Layer 12 of a small transformer language model trained on English Wikipedia (15 layers, counted from 0, width 64).
Take only the direct path to the model's output, skipping the later layers: a vector added to the residual stream pushes a token's score in proportion to its dot product with that token's output vector.

Output vectors of the tokens that the questions are about. A number n stands for (n - 500) times 0.0053.
"ourag": 459,548,641,776,489,349,431,486,648,509,523,591,338,656,294,510,568,339,502,327,475,554,328,595,356,322,506,582,463,527,713,635,619,536,517,368,506,438,438,550,642,441,844,569,650,368,519,475,337,651,513,605,393,568,255,600,474,347,341,464,584,422,388,538
" Phylum": 567,365,722,594,672,310,515,557,483,528,647,784,628,374,267,440,626,339,673,185,676,388,429,641,624,402,430,485,370,659,451,504,770,672,711,297,638,409,458,416,486,382,451,618,440,400,400,545,710,416,575,583,582,316,333,566,568,444,388,185,494,535,114,765
"Population": 765,255,700,535,749,669,296,662,371,550,557,926,710,626,259,447,426,261,424,691,527,520,628,393,378,406,674,471,423,610,402,530,589,842,477,379,651,403,476,456,566,125,265,630,649,310,517,351,560,592,591,539,249,694,261,514,295,436,352,330,535,338,471,717
"ieutenant": 716,633,471,727,566,535,572,592,498,547,326,529,646,372,381,476,520,298,658,289,543,498,592,644,584,441,691,580,227,609,738,604,519,512,371,451,562,414,574,564,414,313,718,597,385,318,505,371,525,359,352,557,339,682,215,673,520,338,340,326,657,498,441,486
"irt": 465,413,489,670,630,309,420,615,686,462,424,465,479,607,468,482,523,421,599,424,364,325,231,537,582,435,531,483,424,651,514,542,603,676,579,483,437,432,562,573,473,503,473,659,548,332,503,399,599,502,505,512,501,440,506,441,603,436,528,498,583,448,406,584
" Code": 622,400,697,537,475,546,548,525,508,486,390,706,380,551,505,643,437,450,602,368,481,451,473,569,383,405,397,444,522,595,586,469,505,592,421,472,532,472,416,538,538,418,517,467,491,537,682,461,517,346,590,521,368,593,440,622,379,536,497,274,617,472,405,614
" resigned": 610,489,452,672,636,529,595,439,508,506,613,634,455,474,352,542,464,317,489,283,523,691,379,489,647,502,586,438,338,503,624,637,502,654,453,461,668,458,517,604,359,534,608,455,461,414,488,406,554,576,402,507,384,729,322,585,466,297,380,280,454,517,547,543
" chronology": 755,385,479,732,707,495,652,483,623,545,687,570,187,259,587,915,479,441,551,233,608,177,443,710,270,374,578,501,180,565,232,315,743,598,593,410,639,382,610,551,536,418,547,506,974,533,679,254,631,507,605,614,385,601,480,435,309,52,264,435,214,615,643,518
"′": 610,414,734,524,539,486,457,563,429,507,501,601,599,541,515,659,471,380,420,534,608,508,526,557,510,584,548,636,514,645,360,488,501,517,570,360,453,383,588,442,495,535,474,610,400,453,569,687,300,495,590,468,303,330,321,447,548,441,389,269,608,660,277,550
"6": 547,539,456,576,425,585,357,626,464,585,553,424,423,492,607,429,496,504,392,605,542,524,555,441,587,553,411,559,520,557,496,406,457,539,571,430,479,502,435,442,426,542,468,528,478,339,467,551,614,522,543,493,560,397,383,468,610,634,456,539,472,535,474,409
" includ": 741,428,533,715,848,526,474,718,530,796,390,932,236,689,261,704,516,201,653,308,494,357,310,524,402,200,628,275,278,703,603,741,860,718,504,271,592,226,806,877,346,276,682,760,602,270,542,193,543,479,722,744,227,756,212,588,357,211,86,273,210,364,223,768
" Preceded": 561,393,513,740,617,388,660,636,682,580,447,653,501,415,328,605,602,342,680,265,618,623,571,750,350,392,497,367,516,687,620,540,467,656,517,641,484,467,493,616,501,493,575,379,350,595,530,396,645,474,493,556,111,434,199,584,358,264,246,198,581,722,366,470
"nament": 500,475,593,574,538,386,635,653,559,610,575,901,449,527,355,449,626,333,586,335,354,523,502,632,241,562,723,355,289,528,423,514,839,755,600,357,434,488,626,480,547,420,345,640,644,306,600,244,542,424,598,539,528,488,374,483,320,381,558,692,410,572,111,353
"risis": 764,343,680,688,415,557,283,560,556,494,527,488,507,648,431,639,395,308,470,506,629,505,405,494,501,535,628,427,270,500,646,572,589,729,381,359,570,426,561,681,585,356,580,526,564,310,578,456,497,414,517,595,201,608,383,593,295,620,261,477,455,418,430,613
"ampions": 670,500,575,569,867,370,544,561,435,522,394,461,448,415,410,532,468,426,539,515,325,352,394,814,560,239,617,484,380,564,717,550,529,602,445,415,545,342,562,653,570,414,435,600,706,350,592,152,747,471,586,556,427,670,400,372,360,393,538,428,294,572,467,590
"7": 615,524,422,585,464,587,407,631,417,592,493,418,467,480,617,431,493,501,392,601,582,503,546,417,593,576,457,591,430,573,515,447,459,511,552,446,468,497,363,424,417,514,437,505,485,369,478,542,601,535,560,484,591,411,407,509,618,597,414,521,460,566,483,408

Output weights of attention head 0. The head adds the sum of these rows, row i times number i of z. A number n stands for (n - 500) times 0.00064.
o0: 547,359,323,356,525,509,526,643,482,539,467,436,499,516,594,526,613,799,574,537,569,229,120,514,512,424,796,479,405,418,289,687,747,478,563,275,645,491,620,426,452,539,461,253,416,662,563,365,593,596,660,412,542,498,839,482,375,466,293,455,234,676,558,491
o1: 779,433,795,730,450,686,420,240,629,360,556,618,306,465,503,471,471,345,496,530,496,256,546,497,501,882,620,589,533,670,654,442,590,243,524,586,548,586,534,543,446,422,422,601,521,392,309,405,413,528,350,353,679,310,513,378,618,312,646,379,367,482,442,621
o2: 365,398,551,500,548,574,386,445,508,604,592,392,337,392,469,284,569,245,581,389,646,505,324,552,700,393,458,407,778,618,363,338,759,636,354,713,505,537,811,575,478,567,540,468,65,541,706,295,448,595,490,468,394,419,655,580,340,626,652,649,559,361,485,453
o3: 555,241,625,597,596,766,416,567,491,766,426,437,210,464,808,345,701,588,563,379,580,424,461,512,595,593,689,630,438,328,466,586,559,242,576,301,202,557,262,500,548,267,539,756,653,701,681,524,286,491,348,431,384,527,344,456,477,800,541,588,442,531,342,170
o4: 539,558,488,506,318,541,325,599,452,390,576,697,632,395,304,402,337,692,573,562,390,706,513,567,472,159,361,537,594,802,473,644,945,426,365,452,442,683,161,507,449,449,352,275,357,409,419,584,207,675,719,434,463,543,611,589,333,229,815,634,559,585,494,709
o5: 742,737,657,573,478,549,483,384,538,577,419,501,748,592,620,319,320,570,476,258,324,493,588,372,409,567,794,546,326,668,65,747,561,387,652,528,435,570,411,519,570,393,196,459,410,427,509,407,494,353,854,382,540,459,420,469,653,475,352,435,755,456,478,594
o6: 360,562,963,379,499,557,503,586,581,524,680,386,573,507,604,574,500,263,598,602,542,522,497,476,634,644,323,499,690,256,668,313,568,769,228,563,217,437,683,500,460,333,577,317,492,412,559,502,459,521,437,137,332,466,123,660,418,640,639,467,535,698,538,487
o7: 526,655,393,393,276,623,283,481,504,487,559,566,351,131,435,708,288,401,471,408,415,674,257,287,443,259,587,432,509,627,580,669,776,326,294,494,669,519,394,623,734,453,686,321,335,555,449,252,568,572,761,766,495,583,484,697,682,377,594,720,418,697,715,357
o8: 404,372,630,726,497,532,214,558,396,746,690,430,433,550,359,479,451,561,490,557,441,453,497,519,497,508,422,353,600,546,655,502,383,561,411,490,582,320,666,474,680,664,374,582,381,751,300,632,472,354,274,403,260,441,535,724,510,438,675,577,427,765,483,454
o9: 581,622,420,529,595,506,442,657,469,568,470,501,536,509,385,374,599,588,426,559,266,226,461,434,480,314,388,534,333,406,513,181,705,346,749,507,455,307,414,530,456,478,742,598,294,631,269,536,420,501,466,852,798,429,763,519,439,458,550,647,515,426,744,577
o10: 535,684,602,599,389,236,435,610,604,420,431,642,224,346,383,551,391,724,816,494,407,585,478,678,656,493,309,608,697,59,434,526,142,725,781,613,640,339,342,583,367,520,534,525,447,148,518,591,253,527,485,349,672,398,547,674,498,357,468,408,680,449,623,678
o11: 294,483,597,885,405,377,349,748,606,538,585,743,591,601,569,639,443,473,674,551,652,288,262,317,515,766,414,639,355,655,451,484,504,620,587,372,715,521,493,581,634,230,186,524,404,240,324,516,460,610,489,378,580,220,497,397,518,552,619,546,424,683,286,265
o12: 580,644,525,480,498,593,527,544,561,603,103,423,461,597,656,477,434,405,517,698,495,439,453,418,634,569,622,513,749,547,472,439,302,361,548,560,466,420,793,567,272,581,412,463,634,436,262,400,538,362,165,569,613,699,465,673,486,450,433,429,345,407,595,530
o13: 539,361,454,432,638,602,224,755,207,332,619,491,585,443,181,598,441,571,570,689,565,749,630,335,521,770,595,337,467,424,503,803,318,490,23,683,493,377,528,645,488,589,404,300,529,740,457,544,101,454,464,574,642,328,659,775,350,492,525,598,375,607,517,398
o14: 261,293,595,490,406,381,797,522,392,429,333,481,396,524,632,401,462,343,485,439,628,563,650,356,500,468,496,508,604,632,484,635,458,275,487,798,941,673,468,485,329,281,727,694,477,302,217,451,758,507,351,574,438,470,146,422,679,669,417,384,854,569,721,410
o15: 178,677,288,567,580,356,367,402,503,845,531,308,537,625,467,243,281,440,656,557,720,551,197,519,471,633,440,525,470,598,464,549,423,642,387,615,437,627,319,500,635,416,511,617,481,714,464,647,621,630,408,407,624,559,736,366,573,621,461,342,279,525,394,447
o16: 521,515,592,430,505,452,643,493,522,526,229,652,634,371,370,415,613,364,606,542,470,468,546,706,445,450,399,503,516,653,693,355,233,577,538,964,637,475,440,428,361,626,327,405,420,424,545,765,441,339,631,500,378,719,340,308,257,486,493,507,752,397,378,699
o17: 632,665,493,413,547,479,725,486,461,417,322,435,696,278,500,324,397,666,514,707,374,689,689,512,766,347,409,403,342,457,348,349,414,378,395,439,626,772,240,403,459,499,523,381,525,767,497,409,514,728,377,560,567,744,567,692,471,173,490,309,341,530,570,738
o18: 63,624,410,501,484,375,411,427,472,740,671,714,419,533,574,671,393,336,611,427,385,498,533,455,474,557,438,334,506,415,566,692,637,471,475,516,517,308,773,307,620,516,449,492,372,430,256,503,343,858,367,465,541,618,501,850,377,324,530,600,778,467,555,476
o19: 489,477,384,722,662,471,530,438,336,461,675,509,348,404,500,625,248,613,471,538,633,557,678,380,409,676,384,614,424,448,389,655,276,401,350,404,437,650,535,532,626,432,552,419,405,168,442,396,698,429,545,463,681,672,635,734,452,501,434,581,655,278,465,599
o20: 790,365,593,404,516,484,442,733,701,663,497,473,335,481,951,489,562,440,359,284,450,422,491,528,607,462,595,594,473,436,607,412,535,480,377,501,607,598,293,618,493,318,343,303,466,809,542,692,636,105,526,556,465,537,95,532,655,310,724,424,506,286,568,546
o21: 642,447,697,362,438,459,491,634,818,332,434,523,636,614,703,409,548,680,681,462,414,661,592,288,492,490,546,447,402,651,298,453,809,431,542,442,565,409,525,173,454,601,225,550,462,254,509,783,382,571,480,574,568,248,737,135,623,405,464,387,530,319,450,517
o22: 359,443,420,318,564,542,763,390,705,422,574,511,732,226,486,280,284,555,476,420,442,876,339,792,587,632,589,129,333,581,596,746,320,524,178,511,494,327,325,421,464,105,468,508,677,488,469,440,442,732,451,819,110,727,556,574,659,633,370,221,696,563,572,755
o23: 491,564,178,473,369,546,612,532,339,577,571,582,694,508,680,662,368,516,558,472,454,670,864,650,397,486,581,579,413,437,548,527,577,350,424,667,616,565,302,378,438,329,499,686,324,388,767,506,510,711,581,159,159,445,232,658,389,299,608,633,639,464,265,496
o24: 615,701,571,561,308,324,617,699,571,405,281,646,728,565,422,415,214,519,329,443,327,469,301,711,510,446,769,551,431,317,682,443,264,523,513,525,532,154,258,454,558,713,494,289,332,431,569,489,715,347,496,617,692,441,339,507,471,733,871,431,681,711,372,549
o25: 345,628,410,508,175,691,541,616,576,584,390,550,580,473,344,295,492,610,454,511,503,350,737,710,547,549,523,613,280,433,465,484,452,564,599,239,361,446,551,613,608,488,593,675,464,618,828,463,440,607,486,450,331,602,509,525,320,364,441,627,304,244,585,520
o26: 387,631,360,526,512,332,647,559,607,572,727,631,193,373,429,536,615,517,633,336,465,422,504,314,547,567,527,512,518,633,443,423,500,560,736,384,701,796,503,510,626,289,514,926,572,383,423,862,371,260,471,396,400,244,569,467,458,477,376,348,459,547,442,540
o27: 493,332,531,673,364,581,419,466,609,712,685,454,643,625,493,493,312,395,260,523,570,444,89,495,407,508,495,487,652,586,340,726,437,421,442,308,315,727,412,400,407,472,575,491,331,315,613,741,877,343,572,739,510,625,469,593,722,543,423,422,401,347,700,462
o28: 605,517,441,788,625,508,725,633,616,605,644,365,581,477,251,337,626,515,131,577,828,344,136,687,396,374,458,647,556,623,527,335,474,406,477,615,250,744,617,574,722,445,615,425,374,761,376,549,503,627,509,520,398,395,305,343,646,400,353,459,171,412,517,520
o29: 381,49,442,398,527,597,603,433,731,357,705,469,454,273,476,497,639,349,554,508,360,446,446,483,768,325,697,354,287,385,441,517,233,452,643,319,562,411,607,606,511,333,465,387,528,420,324,559,644,557,608,545,729,520,803,696,543,526,481,707,533,547,505,582
o30: 200,359,693,265,391,495,311,502,496,839,367,597,573,459,608,553,486,295,578,458,413,596,506,444,645,356,621,588,686,456,627,493,668,515,432,547,490,786,599,526,539,498,334,293,495,316,425,268,728,587,761,391,245,551,413,218,713,537,361,599,762,490,563,393
o31: 465,621,409,429,564,412,152,432,575,434,348,572,663,319,406,495,642,679,460,451,530,490,534,653,388,549,371,426,362,739,780,344,505,598,372,560,523,689,524,448,430,589,86,517,679,668,447,720,440,390,492,336,479,273,385,659,682,634,615,451,729,538,314,515

Each question shows a token from some text and the vector z that the head gathered there. A number n stands for (n - 500) times 0.0064.

"9": 516,479,360,741,473,811,386,311,346,451,417,586,498,252,390,684,416,676,182,705,514,553,370,644,572,573,575,804,369,427,397,550
Pushed up most: "7"

" at": 522,506,493,510,474,487,540,488,534,469,437,541,441,497,490,474,538,489,502,571,546,437,509,526,499,500,437,559,462,466,505,481
Pushed up most: "risis"

" solo": 521,506,496,497,455,479,533,496,540,478,424,542,443,481,493,454,540,487,500,582,550,434,494,525,490,502,426,560,464,450,507,487
Pushed up most: "risis"

"-": 592,476,525,498,488,608,497,393,450,448,482,635,417,433,568,589,561,401,538,633,407,563,532,468,472,483,497,627,447,451,654,521
Pushed up most: " Phylum"

"0": 522,507,496,498,455,481,534,496,539,477,426,541,440,480,492,452,541,488,499,581,552,434,493,526,489,503,425,560,462,449,506,487
Pushed up most: "risis"

"isted": 516,506,476,515,483,500,491,484,507,497,463,538,444,460,506,474,560,518,473,585,549,469,487,523,503,504,442,553,442,473,549,502
Pushed up most: "Population"

" ": 451,493,480,517,526,545,536,490,491,392,513,411,492,458,450,536,506,587,499,549,494,387,514,560,455,482,411,564,524,434,565,563
Pushed up most: " Preceded"

"red": 521,507,496,497,456,481,534,497,539,478,425,542,442,482,493,454,539,487,500,581,550,434,494,525,491,502,428,560,464,450,506,486
Which two tokens does it push up most, strongest first? "risis", "Population"

"1": 512,525,484,502,530,509,565,418,529,511,542,590,448,508,509,448,577,462,442,592,544,491,402,546,520,519,443,586,477,367,575,525
Pushed up most: "′"

" |": 553,507,436,523,328,412,497,186,598,287,682,344,400,616,401,605,740,591,337,448,666,263,572,300,407,332,567,549,783,685,409,492
Pushed up most: " Preceded"

"|": 544,487,458,499,431,461,496,335,532,408,579,406,427,542,451,574,634,549,420,481,569,378,508,439,462,426,497,545,614,573,477,457
Pushed up most: " Preceded"

" density": 505,535,508,504,481,449,482,449,550,506,445,508,456,458,473,446,539,476,457,528,588,491,445,480,503,505,460,533,457,466,526,497
Which of these tokens does it push down most? " resigned"

"2": 524,583,548,605,803,578,332,423,523,623,735,605,396,394,370,779,601,566,658,519,400,612,453,495,364,389,516,464,523,651,604,479
Pushed up most: " Phylum"

".\n\n": 509,518,497,487,465,498,532,483,535,507,406,537,488,495,503,454,534,461,483,579,586,454,481,519,499,483,454,549,463,488,483,465
Which two tokens does it push up most, strongest first? "risis", "Population"

" northern": 528,504,515,500,462,459,506,478,513,479,429,510,455,469,491,488,554,518,477,570,535,420,479,538,490,523,415,528,465,461,526,502
Which of these tokens does it push down most? " Phylum"

",": 512,507,501,513,465,495,530,495,535,492,421,548,446,493,494,475,531,477,506,574,538,444,499,526,502,503,446,553,478,465,507,477
Pushed up most: "risis"

" Sa": 536,513,467,499,459,493,504,477,515,493,471,537,425,457,502,469,557,533,455,590,561,457,460,533,509,514,431,552,457,446,523,505
Pushed up most: " Code"

"v": 543,519,495,481,458,463,496,501,514,486,460,530,427,446,503,479,568,552,448,558,543,434,471,515,514,514,419,551,461,447,537,513
Which three tokens does it push up most, strongest first? "ampions", " Code", " Preceded"

"ley": 647,587,183,355,445,522,350,358,519,439,421,459,369,481,500,559,591,504,357,597,451,522,456,457,698,288,524,521,617,628,442,538
Which of these tokens does it push down most? " includ"

" with": 562,495,564,446,475,486,433,544,486,473,460,470,568,408,475,556,477,503,479,524,533,435,453,468,530,483,499,611,459,556,549,462
Which of these tokens does it push down most? "′"

" the": 510,503,486,500,485,495,492,486,514,498,463,525,451,453,510,481,568,522,478,584,543,465,485,525,502,503,445,553,440,476,548,492
Pushed up most: "Population"

" Region": 587,590,647,609,499,418,445,401,640,523,432,391,462,431,464,473,551,439,444,407,624,447,349,438,444,510,471,525,566,435,551,453
Pushed up most: " chronology"

"at": 546,497,514,467,462,492,493,397,508,458,496,466,419,502,483,533,640,535,439,492,535,453,450,437,501,471,434,495,513,463,537,509
Which three tokens does it push up most, strongest first? " Preceded", "ampions", " Code"

" Sm": 531,515,479,498,455,455,502,483,527,484,478,516,428,459,496,462,556,525,479,568,558,442,469,517,489,506,435,550,447,459,524,498
Which of these tokens does it push down most? "irt"

"com": 547,529,551,514,484,445,499,477,549,489,412,478,473,468,498,480,555,463,449,521,592,425,426,499,496,521,406,527,508,486,542,483
Pushed up most: "ampions"

"ou": 536,512,469,498,459,493,504,478,515,493,470,537,426,458,503,472,557,532,456,588,560,456,459,532,507,514,431,551,458,448,525,504
Pushed up most: " Code"

"ol": 526,496,476,513,465,502,492,483,499,477,460,534,433,444,503,483,566,502,475,582,551,469,477,516,492,504,443,563,446,462,555,500
Which three tokens does it push up most, strongest first? "Population", " Code", "risis"

"3": 509,508,461,470,525,517,466,456,497,547,536,496,457,506,512,494,586,519,479,564,547,483,412,558,531,508,460,552,472,425,516,467
Pushed up most: " Code"

"es": 560,504,601,529,526,447,477,481,561,521,388,443,503,466,476,533,548,445,430,466,617,451,407,384,519,458,409,569,534,517,522,500
Which of these tokens does it push down most? "ieutenant"

" and": 636,494,605,382,394,501,356,632,499,412,471,518,680,283,437,639,387,448,565,566,453,384,430,490,518,511,558,749,443,623,609,401
Which two tokens does it push up most, strongest first? " includ", " chronology"

" of": 513,516,515,480,562,490,515,506,512,485,479,505,430,473,497,526,575,521,464,559,534,478,496,506,521,488,457,565,467,509,522,474
Which of these tokens does it push down most? " chronology"

"8": 506,501,506,482,479,520,527,515,521,483,395,520,498,494,513,477,534,475,499,582,572,443,509,525,499,481,473,538,484,510,480,453
Pushed up most: "risis"

" Ch": 544,516,496,480,457,466,498,501,512,483,462,531,428,444,504,482,569,549,449,555,543,433,468,514,513,513,421,552,465,446,542,512
Pushed up most: "ampions"

" community": 538,512,498,506,493,439,506,509,534,487,446,512,451,487,509,480,539,541,470,582,534,435,487,521,478,505,411,539,443,461,522,482
Which of these tokens does it push down most? " Phylum"

"l": 508,509,477,509,470,511,487,476,508,498,464,540,449,449,505,472,578,511,474,591,550,469,499,518,514,512,443,558,445,464,543,508
Which of these tokens does it push down most? "ourag"

" |\n": 542,519,499,480,455,466,498,500,514,485,460,532,428,445,507,485,569,549,450,555,541,431,470,513,511,513,419,551,463,449,539,512
Pushed up most: "ampions"

"pass": 552,547,599,526,505,435,493,484,579,496,379,463,462,422,492,491,542,441,419,482,657,431,357,446,481,527,402,532,516,504,573,472
Which two tokens does it push up most, strongest first? " chronology", "ampions"

"ra": 639,376,530,579,408,505,456,531,488,399,405,483,452,430,424,502,553,431,429,462,544,411,354,408,489,482,443,587,566,572,680,483
Pushed up most: " chronology"

" Ber": 618,427,509,615,279,488,700,512,434,232,565,509,547,253,569,362,404,267,322,424,624,217,26,499,512,263,515,417,554,344,714,523
Which of these tokens does it push down most? "Population"

" T": 515,509,471,511,473,504,493,481,504,487,465,543,437,449,508,474,568,513,474,594,553,470,491,524,503,508,442,561,441,462,546,506
Which of these tokens does it push down most? "ourag"